Layer 3 of a small transformer language model trained on English Wikipedia (11 layers, counted from 0, width 128).
A neuron's activation on a vector x is SiLU(gate . x) times (in . x), where the dot is the dot product.

Input weights of the MLP neurons that the questions are about. A number n stands for n times 0.0072.
n4 gate: 16 1 16 -37 -6 -9 -17 19 -16 -8 -9 69 1 -14 -9 -22 -15 -4 -35 4 15 9 -27 11 4 5 18 41 40 4 32 -26 -22 42 23 15 3 47 3 -3 -1 21 -4 1 -15 -36 -1 4 9 13 29 5 21 11 6 -1 -14 5 24 32 1 4 -17 -4 13 -37 29 15 -21 -10 -31 -28 -3 14 -3 7 2 5 31 -12 36 16 -7 49 -19 4 41 18 -13 -4 4 -2 -21 -18 -27 -22 37 -34 3 9 -5 -20 21 18 4 -8 14 4 -11 8 -12 31 5 -11 -11 -2 -19 -22 38 -5 65 -24 -6 -17 24 -9 -13 28
n14 gate: -16 -26 -4 -14 -1 13 -2 3 -23 2 -9 14 17 -1 0 30 7 -7 22 5 -21 -15 -28 -13 -19 24 24 -12 -24 -46 4 25 -47 13 40 -23 13 -23 12 -4 -9 9 -18 1 -2 -9 -5 -14 36 20 39 35 16 4 3 3 -2 12 -2 21 -32 34 -28 7 -7 -25 -32 39 -30 2 -4 -17 15 -36 1 -33 10 12 4 15 16 -25 -22 2 -8 12 16 4 11 -11 11 -31 -7 -16 -6 9 30 -1 17 -9 11 -20 -17 29 6 -18 19 1 -1 1 25 6 -9 52 -37 8 -12 20 -6 9 4 -17 -17 13 23 13 -6 23
n21 gate: 26 -35 17 16 44 -1 -5 -25 21 12 5 -9 25 -39 -17 23 25 3 -53 -12 -6 22 -9 20 -35 -39 -38 7 -10 -22 37 -13 -4 -17 -39 -19 17 -8 -9 11 19 -31 -12 5 -10 -26 41 34 23 -9 44 -11 21 2 -31 15 0 -2 -4 25 28 9 26 -11 29 11 -33 16 8 25 35 16 -5 -12 -1 19 12 11 45 -20 -9 -25 -23 3 -6 -4 35 32 27 26 -26 -6 7 0 -7 -14 30 -15 -45 6 -27 12 -28 -8 4 9 16 -18 1 -23 20 -29 17 3 18 2 -17 -6 24 4 -10 10 -9 15 20 -13 32 1
n27 gate: -23 15 10 -16 -25 -8 -26 32 28 4 14 25 17 29 -25 -20 43 1 -15 -10 17 39 17 -3 37 16 -9 -5 25 -24 7 -16 -19 -13 -10 -36 11 26 -27 8 -17 35 34 0 14 32 15 -23 3 -15 50 -9 -24 6 50 7 -7 4 -38 5 14 1 9 3 -28 7 -10 -12 27 7 -9 -9 30 -7 49 19 32 -3 -6 56 -16 0 -1 11 5 -13 -31 -8 -7 -33 -29 25 -21 -17 -32 -6 1 4 -1 13 -3 -1 40 48 22 3 20 -16 0 -13 -3 -33 6 -1 2 3 4 15 78 16 17 -11 25 -2 22 8 24 -13
n76 gate: -1 -15 -8 22 2 30 -16 6 -10 -10 12 -14 -49 33 23 2 -15 30 14 -33 -8 -38 10 -15 -20 -25 37 8 15 -3 -5 55 0 -40 7 -40 -15 30 -36 5 12 20 -21 -44 30 -21 29 -12 -4 4 33 -36 24 6 -4 49 -16 -31 -6 -29 27 -54 -16 40 3 -20 -15 -15 13 -10 20 -22 -26 -25 3 1 -26 -20 -4 47 51 5 14 -17 -16 -9 17 -23 64 13 -27 -22 -21 -66 -24 -19 3 -19 28 38 -40 -19 15 2 14 -9 14 -1 1 10 8 11 -6 -6 25 5 6 14 -1 20 21 -17 4 -22 20 13 4 18
n93 gate: 16 -46 10 -31 27 -2 -15 -2 -32 -12 4 7 -13 -33 8 21 15 5 -14 27 -44 -11 44 21 6 -30 26 -32 -21 -1 22 30 -4 -6 -32 -42 18 1 -4 -21 -6 -29 -15 25 -47 9 -3 -6 1 -2 -19 10 -21 -28 18 32 26 -37 -12 -30 0 0 11 -18 46 39 8 -12 -4 16 16 6 11 -19 -17 -25 13 46 17 -1 -9 -13 -16 -3 -14 -34 -3 34 -4 21 -1 -16 -4 -20 9 -7 32 -45 15 -24 33 -17 -9 -10 -19 28 24 17 31 9 14 5 -57 -25 6 -27 -2 -13 -5 -28 5 17 25 -28 -10 -6 -18 30
n172 gate: -23 -45 -22 -29 17 -3 -13 -37 -31 -6 -22 -18 12 -55 -21 -1 20 -5 -50 -37 7 7 2 -4 -19 25 17 3 -7 13 20 -16 -25 -15 -18 -13 -4 -9 9 -3 -2 -33 -29 -28 -20 -25 4 -6 -13 -6 -13 8 -1 9 3 35 -27 18 -10 11 38 2 4 -12 9 -41 -6 33 -18 -3 38 -13 -30 -14 51 9 1 26 -9 35 -3 -17 -20 0 14 3 -7 -30 21 -3 -35 7 7 7 36 -34 -6 15 23 -28 19 40 -31 3 -25 -21 21 -4 -22 21 -18 -27 12 -10 20 -10 -24 30 -5 -4 25 3 -16 8 23 19 -8 -11
n185 gate: 12 6 -13 2 18 23 -7 -14 12 -14 -6 -14 25 -1 -23 -2 -26 -6 11 -11 -6 -12 -30 0 -37 29 12 -1 21 28 12 24 47 8 -5 -22 -8 -26 16 -10 16 5 36 13 -6 -1 -2 -3 16 20 -20 56 20 -17 -3 -54 -17 20 3 8 -12 -4 33 9 2 6 -2 14 -9 18 -10 -2 -2 33 -6 46 3 17 -2 -18 10 26 -4 22 -4 -37 13 4 11 13 -16 42 8 32 -14 0 -8 4 -9 -28 12 6 19 -25 19 -5 -1 23 -8 -4 2 -20 40 8 -1 24 2 16 17 2 -28 32 58 2 -18 29 -16 -20
n246 gate: -17 8 -3 7 -18 3 2 1 -21 23 17 -7 28 27 -32 -20 4 1 24 -22 7 -5 -34 6 10 7 14 24 -2 -31 -3 -15 6 -17 -8 28 21 24 -18 13 -13 14 12 -2 6 42 21 -28 -26 14 10 29 -37 -19 22 -3 -5 -7 -7 17 7 11 2 13 -11 -2 -10 2 -38 -25 -15 -13 -6 30 4 8 20 12 -16 27 -5 15 -9 17 10 -23 21 -8 13 1 -27 8 5 36 -38 -4 7 -18 -10 -10 -67 29 -4 13 10 12 4 3 -4 -2 -12 6 -10 -32 -6 21 -22 15 16 -1 -12 12 40 -10 34 2 -3 19
n249 gate: 24 15 -5 -11 7 27 9 -3 14 2 -17 -33 12 10 40 -8 -12 -38 15 7 21 -2 -23 20 -1 1 7 -10 10 -21 45 23 -49 1 -15 -40 -9 5 -16 -1 4 -29 4 -10 -8 -67 -11 -1 2 -37 29 -3 -23 -45 -41 10 -10 35 -5 2 -10 6 4 -7 37 -31 19 15 -10 -7 -26 0 3 -13 -31 16 -26 33 -56 -9 4 -39 -47 34 -51 -6 -11 27 -27 -3 10 -3 24 -2 -16 -9 11 -39 8 15 15 -8 -1 -49 0 -8 20 18 22 -60 29 37 -22 -13 -7 -34 35 -16 2 -23 1 -28 27 -27 -10 36 -38 -14
n276 gate: 4 2 20 -2 -10 24 -16 14 2 40 40 14 2 11 27 -13 17 -28 -12 3 30 10 40 -20 -8 6 -38 23 7 -31 -3 14 5 -15 13 4 4 -22 0 18 1 -7 9 3 -35 8 -19 15 -19 1 -7 -12 -39 -30 -32 -10 -27 15 -23 -8 -14 -20 35 -7 -23 10 5 10 -25 -7 -42 -25 -16 13 -30 5 11 -1 -32 31 -28 1 -2 24 -14 -29 23 30 -32 10 -8 -28 3 -31 -3 6 9 -30 -15 33 -9 24 1 14 -26 -7 -7 -19 14 43 2 -4 11 -65 -8 -9 -11 -25 -32 22 -27 10 31 17 -7 19 0 -10
n277 gate: 30 29 -31 -1 -1 13 16 5 3 -45 -12 -5 -25 -8 -19 22 -38 16 -4 -15 14 1 27 -22 -39 35 0 -13 -24 14 9 -8 7 9 22 -16 21 23 -2 -9 16 -4 -28 -5 -33 -1 16 3 17 12 9 -51 -29 7 -1 43 -21 27 26 18 22 -17 -12 0 36 29 16 -19 18 17 26 10 -40 5 -16 -23 -44 13 -10 13 1 -23 -33 37 -5 11 -11 -31 -11 -14 8 20 -15 -5 -5 -21 -28 31 26 -43 -11 3 20 -8 -8 29 45 -16 20 26 14 26 1 -5 -14 2 5 2 -42 37 16 21 2 -22 -10 -7 48 23
n304 gate: -11 -38 -12 -38 -16 21 25 6 -17 -1 24 -3 40 15 5 16 9 35 3 11 0 6 -3 9 12 -13 35 12 14 -19 17 1 -27 21 10 19 4 22 29 -22 10 -30 -38 -13 -22 8 -17 -22 -17 -1 -9 31 20 36 -26 26 37 20 -14 -12 -5 -34 1 -19 -6 19 18 29 -8 -27 -32 26 -20 7 -25 17 -6 2 -10 -12 -2 18 15 -28 1 -10 1 -23 -1 28 11 -34 13 -5 -25 -1 -19 3 14 21 -48 2 20 -7 24 -10 -43 -12 16 -11 2 -15 3 -46 -35 -11 -16 1 28 34 31 -5 10 -1 29 5 34 -31
n4 in: -3 -24 49 -12 34 19 -1 -8 32 -2 -13 -27 22 -10 6 20 -28 14 40 8 -18 1 -19 6 12 -24 -16 -16 -6 11 24 -14 -10 -24 -17 -17 26 -7 -2 -10 -3 -14 17 -9 47 46 3 38 -30 30 12 -28 22 34 5 12 12 -11 23 -26 3 -4 33 23 -14 8 6 21 -33 -5 4 4 -9 44 14 -3 -23 12 -5 -6 -30 8 25 -23 2 -3 1 3 16 44 -3 -27 -24 13 13 10 18 26 -4 7 -14 25 20 -8 -10 -26 -1 -18 -1 -17 33 44 7 -4 -8 -14 -13 6 -32 52 -57 3 -2 14 -9 -26 -31 -9
n14 in: 17 16 21 -6 10 22 -8 9 23 15 -6 49 -7 15 24 34 46 -11 12 -21 -4 21 -7 -35 -15 29 -67 -55 -31 -9 38 14 -12 32 23 3 -30 -12 -4 -14 41 -29 3 34 -17 27 5 -17 12 66 17 24 -51 5 7 4 4 18 40 7 18 32 6 -25 -21 22 -25 36 -30 50 -18 14 -7 -25 5 -38 -18 32 -23 -29 19 -1 -48 -21 -12 0 7 5 30 9 -7 -21 -5 -2 -12 28 -1 -38 -14 -9 32 -10 15 -4 7 -37 5 7 12 25 -10 -17 7 -12 -9 -20 -12 -30 -30 -13 -48 40 -27 16 -22 28 25 94
n21 in: -28 -10 3 55 -3 -4 34 -14 25 14 -3 -19 49 27 16 -1 17 18 0 15 -5 -1 -3 4 -29 19 -20 -4 -8 -21 9 -5 9 -21 3 -13 -30 9 -18 3 -27 -2 17 65 -15 28 -19 -14 -27 18 42 -2 15 -12 0 8 19 -43 1 -6 -32 31 11 15 -1 -10 40 -41 34 67 19 7 -1 -13 2 9 -16 -18 37 -3 2 13 2 -11 -2 22 8 3 6 -3 -18 17 40 1 -8 -35 -14 -1 47 -23 -19 -36 32 6 27 -1 9 -3 -27 -26 7 -12 -7 -21 -46 7 27 -38 3 0 -22 -12 -30 -8 -12 1 30 23
n27 in: -29 -11 41 -26 27 -2 -19 19 19 25 10 -1 18 -2 2 7 33 38 0 -3 -26 1 -22 4 -16 41 15 -20 -6 24 24 46 -37 1 16 -25 -21 -17 3 10 45 17 -17 12 -9 -23 -5 6 22 -8 -3 0 -3 10 -14 -24 -5 2 -21 -2 -34 -6 -12 -49 4 -23 -24 -22 17 -16 -4 18 -5 -3 5 -3 7 -17 25 69 34 -21 3 19 0 -1 -14 31 11 -22 22 19 27 -13 -12 -64 21 -18 -52 -28 12 20 -13 -8 -18 -31 -8 20 13 12 -4 -46 -45 46 15 29 28 9 51 5 10 -33 10 -5 -24 -25 5 9
n76 in: 3 -7 30 8 -12 12 24 4 18 -18 -22 -27 6 13 14 -31 14 64 17 29 -15 5 -29 -3 -31 -13 12 24 3 -9 -11 -1 -30 8 17 0 -10 5 50 -36 -3 -30 -4 -63 7 -51 -17 -19 4 -47 -5 -36 23 -33 43 24 12 0 7 -15 6 -31 15 49 -34 6 -9 -2 8 13 12 28 -7 -27 13 -18 -31 -6 18 -14 34 14 -6 -2 -27 10 -6 -1 -5 -8 28 60 2 -49 -16 -12 17 -24 -16 -17 -29 9 56 -14 -8 -18 6 -7 22 3 20 11 -8 -13 22 1 39 14 -56 19 24 -6 -35 1 -14 25 18 15
n93 in: -5 24 22 -33 14 -6 9 41 -11 -35 25 9 0 -13 -22 -18 -74 -21 12 -15 39 18 -32 -4 -2 17 -46 22 31 12 -25 -42 3 17 15 37 -21 -20 16 14 6 -11 -39 -20 50 17 35 -16 -23 -15 -20 -28 45 24 9 5 -20 29 21 -10 4 -17 -6 -48 -31 18 -4 17 -50 -2 -10 -33 -15 15 -21 40 -23 23 -9 -8 -14 26 15 52 -18 -15 30 8 -24 12 -10 23 -60 18 -32 16 6 38 4 -4 -59 -9 9 24 18 24 7 -24 -21 -23 19 14 9 2 -4 37 -48 4 -5 13 8 -55 0 24 35 -14 -36 -50
n172 in: 20 -43 13 4 25 41 2 -25 -56 -16 6 -14 -7 -9 19 -21 37 -16 -25 -45 2 17 -35 13 -34 5 38 -6 -28 15 29 8 -3 5 -25 32 -22 -48 19 8 3 -33 5 9 5 -21 -37 -42 4 -16 -43 -35 -26 -2 -9 28 -13 32 -34 -5 38 14 -9 -2 -72 -4 27 19 -22 50 5 -35 -58 5 28 14 3 26 -31 -3 28 7 12 -3 12 41 39 34 3 -15 -1 6 32 -28 9 -63 22 -12 -30 6 -15 43 4 16 1 2 3 -25 -42 34 -5 -5 17 12 36 22 -12 24 5 -11 -17 -11 -26 44 27 11 -19 1
n185 in: -1 -26 -37 -5 22 16 -26 26 31 -2 -24 -14 -14 9 5 26 -24 34 13 7 12 1 16 -19 2 7 -44 19 7 16 -3 28 6 -27 11 1 -23 -9 3 15 -7 16 23 -31 6 -12 -10 18 -3 -33 11 -17 -6 -12 -26 -1 12 -1 9 4 28 -31 18 -7 -15 52 18 15 -27 27 -6 4 -22 32 6 13 2 5 0 16 -28 3 -29 2 -13 -1 10 -19 27 -1 9 18 -17 -6 -21 26 -40 -38 13 -4 -30 28 7 12 -1 -25 -12 -15 -2 -8 -35 14 10 10 -36 24 1 27 -5 3 13 19 29 0 35 -5 -1 -15
n246 in: 18 -24 27 1 5 -28 21 29 -26 -32 23 11 32 7 5 -7 -20 22 5 12 15 -11 15 24 22 3 35 -24 -5 -21 -21 -35 5 -1 -4 5 9 7 0 1 3 9 30 20 -41 28 36 26 6 -34 -7 5 -18 27 17 21 -27 -31 -12 -10 -3 -27 -9 -16 -18 -6 -10 -67 -10 8 16 5 34 -31 1 -52 -7 -6 10 -18 31 14 20 -9 -20 26 -6 23 3 48 -4 -3 13 -8 -15 -16 10 -7 3 -23 -18 31 18 -26 4 -25 4 33 9 22 -27 -2 -15 -6 36 -13 -29 -32 -4 29 21 -13 65 -14 -11 -9 15 3
n249 in: 18 0 8 -5 -13 5 -18 -17 5 3 -14 6 -15 44 13 15 4 -24 4 -6 26 -6 9 -1 -44 -24 23 3 29 23 18 2 -42 -28 -26 -42 20 23 21 -26 16 -19 14 -6 4 -39 8 12 -14 -25 3 8 -37 2 -22 22 -10 -5 -13 12 -44 14 15 -10 29 -36 39 17 -34 24 14 15 -13 -19 -23 -20 -42 28 -32 -7 -24 -8 -48 4 -49 7 -21 16 19 -4 -9 -19 -19 -35 27 9 15 -17 -15 15 22 -23 20 -33 26 -51 -1 21 29 -29 -2 0 -24 -1 -14 -29 -1 -31 52 5 35 -13 -15 -19 7 11 -17 -21
n276 in: -29 -13 -6 -5 25 37 12 -15 -29 -21 -14 23 13 -6 -1 -31 -36 24 -18 20 -10 -32 5 1 18 -12 -16 -32 -1 44 -28 5 40 10 9 24 -47 -27 20 -7 -9 5 21 -30 -25 31 6 -10 -30 27 15 -5 -31 -8 -18 27 -2 36 -5 -42 40 -29 -20 8 -12 20 -24 30 23 9 -1 -1 -1 31 17 -10 -1 20 -1 -24 24 42 -55 -16 24 23 63 -3 26 2 6 -28 -23 -7 9 50 -50 -16 16 6 11 7 14 52 -12 -24 -24 -5 10 20 3 -14 -28 4 15 -10 -23 3 -30 13 -3 8 29 3 20 1 6 1
n277 in: 33 -16 -14 -48 -10 -52 4 17 -1 21 -10 1 -3 6 -21 -10 -17 33 -11 -37 27 20 12 49 3 33 22 26 -24 11 -14 -32 10 13 -24 30 3 -6 39 27 43 -8 -9 13 4 1 29 -35 40 -39 14 -10 -42 47 16 8 -11 16 1 -31 -16 -2 -15 0 -8 3 5 15 -30 4 28 59 -48 20 7 22 -22 10 -4 35 27 5 4 7 51 14 -28 13 29 -22 -25 -5 4 -6 -3 -25 8 -21 20 19 -34 13 -15 -3 13 -5 6 -26 3 2 24 -32 44 12 6 -1 -9 22 72 6 16 -4 -38 25 -3 14 7 9
n304 in: -14 22 18 -25 -12 -22 19 5 -8 -22 40 14 -17 -11 21 -2 -8 6 3 10 -8 14 -3 8 34 -38 28 -6 4 -7 7 -4 -18 13 -29 7 1 -1 16 36 -9 -25 -3 -48 41 -17 1 -1 37 -30 8 3 44 6 -21 23 -35 -28 19 -49 8 -3 14 15 11 -35 -40 38 17 -25 -30 -9 -40 12 4 -35 21 -18 17 12 -1 -41 -11 17 11 -31 14 -3 -8 7 -33 -2 -15 -16 -15 2 34 -7 16 8 28 -11 -34 -23 19 -30 10 -4 40 -31 1 -15 -17 27 18 19 26 16 -7 -15 16 -12 12 4 4 8 16 -11

Each question shows a token from some text and the vector x that enters the MLP there. A number n stands for n times 0.055.

"-": -2 1 7 -29 8 -7 -21 -19 -12 -23 22 -7 -20 -11 6 2 13 -21 -17 36 -4 -2 4 2 2 -18 -7 -19 4 -2 -11 24 26 -20 1 25 -37 15 24 -13 25 -18 -9 32 42 1 6 -12 -3 -9 6 -13 -18 40 -3 6 15 -4 18 2 -22 -11 -15 0 -8 -8 -5 -29 1 -7 -11 6 -30 7 -5 -3 -9 4 -2 -6 -13 -24 -14 -8 25 -29 -2 -1 0 18 39 12 22 -12 -11 -16 6 12 15 -19 -10 2 19 -6 -9 37 3 -1 -11 7 -9 -16 -17 -8 -16 -13 5 6 16 4 5 -5 -1 0 7 -13 2 -5
The most active neuron and its activation: n93, at about 2.6

" in": 7 1 3 22 14 16 -14 -5 11 -16 -2 23 24 -8 4 -1 -3 2 4 3 17 -18 -16 5 5 4 -22 5 15 -15 -8 2 1 -21 6 5 -8 18 36 -8 2 -3 9 3 41 -20 -3 -10 -1 1 -4 -15 -8 15 -4 20 12 0 10 7 18 -24 2 -8 -20 2 2 -24 -6 0 16 -21 1 -10 4 6 -21 -8 5 -13 -19 -44 -47 2 7 -11 19 -15 0 12 9 28 17 -10 32 -8 -4 -15 15 -4 -11 -7 -8 -7 -2 13 21 0 -3 34 -11 -16 -1 5 12 -45 18 0 26 0 2 21 4 31 -16 -29 -12 -30
The most active neuron and its activation: n172, at about 1.8

" |": 7 -6 3 -16 15 1 -2 -6 8 -6 30 -1 7 -24 2 -20 3 -5 -1 18 -4 -10 18 2 2 -5 9 -21 -21 -11 -10 -3 11 -10 -7 17 -23 22 6 -8 -4 2 -13 30 69 -11 6 2 11 18 -10 -30 -4 24 16 -21 4 -12 6 13 42 -3 4 1 -14 -11 -3 -10 7 -6 -17 4 6 4 -9 0 -3 13 17 -16 5 -10 -46 -3 23 -5 19 -3 -14 -12 3 12 10 -3 -18 -10 7 5 9 8 -8 3 -4 -17 -13 47 28 -15 -9 21 17 -5 -16 -19 -2 -10 -16 7 7 12 0 4 -17 1 -10 -2 -20 -27
Which neuron lights up most? n93

"h": 3 29 25 -11 -3 -7 -32 0 -4 -1 1 -10 -11 26 -2 1 3 -13 12 18 0 11 8 29 38 -13 -46 5 15 -14 0 10 -1 -9 -9 18 -5 17 7 -26 -14 0 6 -9 41 2 15 -6 21 27 -15 -3 -10 41 -2 -31 -19 -26 5 16 15 -26 5 -4 12 -5 30 -8 4 -3 -39 1 6 6 -11 12 -2 9 14 -17 15 -10 1 21 -34 -7 0 -22 10 2 32 9 4 4 31 -22 -24 -11 -35 -7 -14 -13 -3 2 -8 -10 -9 32 -8 14 8 11 23 12 5 -11 28 1 0 20 18 10 1 17 1 5 0 -9
The most active neuron and its activation: n4, at about 1.8

" ren": 11 -14 14 -14 12 2 8 -7 -7 -6 -6 9 -29 20 3 -22 -20 14 0 26 -18 -37 -10 17 11 0 22 -6 27 -15 -10 -17 19 -3 -18 15 -40 5 14 -16 -4 -21 27 9 16 2 -24 -15 32 15 -17 -11 19 -7 3 26 -2 -7 -7 10 6 10 -2 3 -21 -13 19 8 -2 18 -4 -32 -4 -10 5 -5 31 0 16 -2 -14 27 -21 9 -9 -6 3 -11 -19 1 2 10 17 -12 -36 -5 -14 1 11 -12 -13 3 19 -10 18 11 8 25 -23 18 16 20 9 -1 -14 -17 -22 -22 3 11 -6 19 -5 9 -32 -38 9 -16
Which two neurons fire most, strongest first? n4, n27

"al": -14 2 -11 1 -15 -30 -36 4 7 -15 21 12 0 -15 5 -3 6 -6 11 -16 -6 17 0 7 13 -30 -10 -28 6 -30 -11 -10 -16 -2 -10 14 -21 13 19 -16 -7 18 1 9 37 -3 -1 5 2 3 27 -10 -11 24 3 -4 -16 -5 -7 2 -3 -28 13 4 -5 -9 -10 10 42 -13 -8 -26 2 -6 16 -11 -24 10 4 -22 13 -39 15 -1 -30 -3 -6 -19 -3 8 25 1 6 9 -13 -26 -43 -29 -23 -2 -7 8 19 -1 -14 -10 -13 8 -7 9 -33 2 13 -9 16 7 17 -9 14 16 29 4 -7 30 -16 12 -38 -16
Which two neurons fire most, strongest first? n27, n76

" Che": -11 21 -11 11 14 9 -40 2 7 -34 26 23 -35 19 5 -19 -31 3 7 17 -14 -10 -1 18 14 -5 -2 9 6 18 -41 21 20 -24 1 19 -16 -18 13 -27 -11 0 18 13 24 -5 8 13 11 11 6 1 -11 -4 -4 -45 0 1 -13 7 -6 19 -4 -12 -16 -9 10 4 8 10 -31 20 -25 -1 -2 -6 17 19 9 16 14 -7 3 -26 8 -21 7 6 -16 23 -10 2 3 -22 -13 4 10 1 -1 1 -7 12 21 -9 0 -21 -4 47 -22 11 0 2 1 1 11 -11 7 -15 -19 42 -22 37 -8 6 20 -22 -3 -10
Which neuron lights up most? n276

" Photo": 17 -2 1 6 27 -12 -6 -1 12 -2 14 3 -18 2 -16 -22 28 -14 7 0 -3 -11 11 -14 -16 -44 -4 13 12 -33 -21 -4 9 10 11 11 12 11 -7 4 10 0 16 6 13 4 19 -11 9 19 15 1 -2 -12 -8 -23 -5 -28 -22 4 -6 -2 -24 -10 -25 -23 8 2 24 -4 -20 -16 0 -8 -16 -2 8 -6 6 -13 15 29 -17 -5 25 -8 23 -31 -34 -14 28 -1 13 -5 22 -6 -20 -3 -2 22 4 -2 -23 1 -9 -7 6 33 -10 -7 -26 -8 -5 -9 7 -27 -23 -13 -13 20 11 50 -10 45 -14 -26 4 18
Which two neurons fire most, strongest first? n276, n93

" dr": 24 19 -9 -14 18 6 -39 3 1 -15 22 18 -44 -1 11 -6 7 22 -2 -4 5 -7 13 0 -40 11 15 27 42 -26 3 -24 13 -11 -5 38 -39 -11 -12 -18 2 -8 18 -1 12 6 9 -7 5 9 -23 15 -1 -5 -8 -20 1 -5 -12 -14 5 -5 -13 8 -24 24 1 13 10 -1 -35 9 6 -11 16 -3 38 11 12 -6 -3 -3 -10 -54 -20 -24 -4 -9 -7 13 -1 3 25 -11 -26 1 11 9 -5 -8 -21 11 0 -16 -2 24 5 7 14 -1 19 8 -3 -7 14 -1 -9 -12 9 -3 15 -1 3 39 -8 -8 -17 -20
Which neuron lights up most? n185

" at": 11 7 5 -8 -1 6 -28 -3 11 5 -9 -8 19 -5 7 4 -4 0 6 8 15 -15 5 -3 -5 15 -19 2 31 -15 -20 -14 -34 -1 -14 3 2 26 51 -12 3 -3 5 -15 34 -25 24 -9 -14 7 -7 -24 0 25 4 12 -5 -1 -13 5 5 1 -4 -10 -6 -4 13 5 15 -8 -20 -4 5 -20 13 -5 -33 1 -2 2 -19 -40 -22 -20 -6 20 0 -3 -12 22 -6 0 18 -12 21 -15 -3 -7 16 20 -15 -14 -26 -4 -37 28 24 -7 1 16 -21 -11 -6 -14 4 -25 4 6 19 -26 26 47 -6 30 -21 -1 -20 -5
Which neuron lights up most? n249

"se": 18 15 1 7 24 -29 -36 -10 16 -1 14 32 2 -1 -12 -28 5 12 -5 10 0 -3 -4 -16 8 -33 10 -17 28 -27 -24 -3 13 3 1 24 -1 9 8 -19 7 7 0 10 47 22 5 2 -13 44 5 -3 -11 26 -12 -28 -3 -21 19 3 4 -43 -13 -20 12 -14 -6 -11 8 -20 -26 4 -3 -8 -2 4 -5 1 20 -22 5 -18 9 -5 -40 -34 -17 -10 -14 -11 -4 12 -1 0 37 9 -20 -3 -48 19 -19 6 7 4 -3 20 11 18 -5 5 -13 5 4 -14 -36 0 2 8 -6 17 5 15 -8 13 8 2 -14 3
Which neuron lights up most? n4

" 0": -11 -6 9 -15 7 24 -10 -6 -5 -13 5 -5 -3 -11 -23 11 5 -10 12 12 -12 3 8 14 -4 -34 -36 -20 16 -43 -8 2 -9 -28 -32 13 -10 -20 -15 -1 12 4 -22 0 15 7 40 35 -5 24 -14 -22 -24 -4 -11 -19 -3 -3 1 -3 10 -37 1 -6 -13 31 -9 33 -2 3 -5 -10 0 -9 -5 15 29 11 24 19 -16 -3 12 1 9 -30 23 10 -10 12 -6 -4 12 5 -25 -11 17 5 -11 14 -5 -7 -2 -12 -19 44 -11 5 -6 -10 14 -4 -1 -13 1 2 -23 0 31 -32 -1 8 -13 4 -8 9 4 24
Which neuron lights up most? n93

" 1987": 11 -28 4 3 16 -5 28 4 4 2 1 9 2 5 -19 -2 -26 -7 -18 8 1 0 2 -24 6 -21 -28 14 11 -28 -9 16 -1 -13 19 18 -6 12 0 -8 4 2 38 2 18 -2 6 -9 11 25 38 -17 -20 24 -7 1 8 -11 7 27 -14 16 -7 9 -12 -4 24 31 -11 -31 -10 -11 3 -3 -28 -1 7 -13 14 24 -15 -12 2 -21 2 10 21 1 -21 26 25 10 15 -9 0 -5 -12 1 17 -16 -6 3 -37 1 -10 19 -2 5 -37 16 26 -25 -13 -10 -14 -13 12 2 1 -7 -39 36 -20 0 -15 -5 -42 5
The most active neuron and its activation: n14, at about 1.2

" and": 11 -9 7 7 8 -17 -10 -15 29 -16 -16 9 19 11 9 -14 2 -5 7 -8 -15 -24 6 -2 -17 5 17 -24 15 -13 3 -10 15 -6 -25 27 -31 29 40 12 1 19 -3 0 45 -11 6 -16 3 18 14 9 -1 28 3 -18 2 17 -9 3 20 23 13 -9 -16 -11 14 -17 -13 -14 -6 20 1 22 -5 -5 -11 -7 4 -11 -5 -44 -11 -8 22 -4 22 -32 -25 9 21 14 5 -27 -2 -30 5 -19 4 13 -2 4 -24 6 10 17 4 -13 -6 22 7 -9 -10 -9 28 3 8 23 13 0 0 14 -5 28 -4 -12 0 -11
Which neuron lights up most? n172

"10": -9 17 33 10 46 -12 -8 -2 6 11 17 9 0 -8 -2 10 -17 -7 -21 27 8 19 0 -17 6 -34 -30 0 -2 -29 -19 1 2 -1 -9 9 -11 -5 -9 -1 -11 -16 -5 3 34 -13 -18 6 -2 16 28 20 -5 11 18 -10 -13 -10 -10 7 27 -9 -8 21 -25 16 3 15 -2 -9 -23 11 24 -15 -27 9 24 -1 23 3 -11 -21 6 -23 -27 -19 17 -12 -3 24 9 27 22 5 2 14 -8 3 -19 -1 -19 -2 -18 2 -10 13 -8 1 3 12 -12 -8 -14 5 15 -17 12 -7 18 19 -20 -4 -29 32 -25 -10 -12 8
Which neuron lights up most? n249

"iar": 0 -9 15 -4 24 -23 -37 -3 -2 29 22 24 -21 19 15 -4 -8 -10 -7 12 -4 17 7 10 -2 -26 -42 -24 14 -7 -40 2 -6 19 -17 17 -45 3 -5 -20 -6 -13 -3 -5 32 -27 -5 -8 4 -10 5 -19 15 21 4 1 14 -14 -17 18 13 7 1 0 -17 -5 5 23 14 -11 -37 -4 -13 -8 13 14 11 2 14 1 -9 4 10 0 -28 -30 1 -19 -8 -16 -3 13 -4 18 11 -2 -39 0 -9 30 -31 4 -8 -2 22 -11 -16 33 -5 18 15 -8 -11 23 -10 -2 -2 9 -2 37 18 -7 9 26 0 -11 -7 5
The most active neuron and its activation: n304, at about 1.8

".": 44 17 18 4 12 -23 -1 -6 5 -4 3 -12 -22 -4 18 -12 -3 -22 -1 23 1 -11 14 7 -27 9 -7 -3 -18 -11 4 -2 -1 -21 -24 7 -6 42 21 -9 20 7 -8 -3 42 -7 1 -2 -2 4 8 8 -16 30 -25 -8 -2 -1 11 -5 -3 -7 9 16 5 0 -11 -20 11 -6 -9 -19 -5 -12 3 -16 -15 -19 17 -5 20 -18 -33 -27 -11 -15 -3 -4 -9 6 27 12 11 1 14 -7 -11 -6 15 6 -13 16 -20 -10 14 25 18 -7 3 5 -2 -4 -22 -20 12 9 -18 21 27 -20 12 -7 -24 17 -28 4 3 -32
Which two neurons fire most, strongest first? n249, n277

" Richard": -2 31 1 11 22 15 -23 -1 0 -1 22 20 -39 7 31 12 -16 -15 7 4 15 10 3 15 2 0 -26 6 -3 -9 -55 4 9 -6 1 29 -6 32 -32 7 -9 -5 31 -5 11 -15 9 1 5 4 -22 6 -12 25 3 -39 3 -9 -15 -6 26 10 -6 -3 -30 -5 1 19 21 6 -24 11 2 21 -10 21 -19 6 17 13 5 -11 10 4 -31 -4 5 -5 -11 -9 8 9 10 -28 30 -23 -26 -2 5 0 13 21 -35 -7 -14 -22 9 15 -30 11 21 -9 -15 -10 4 -12 -16 21 7 12 3 26 9 11 -5 -17 0 9
The most active neuron and its activation: n276, at about 1.3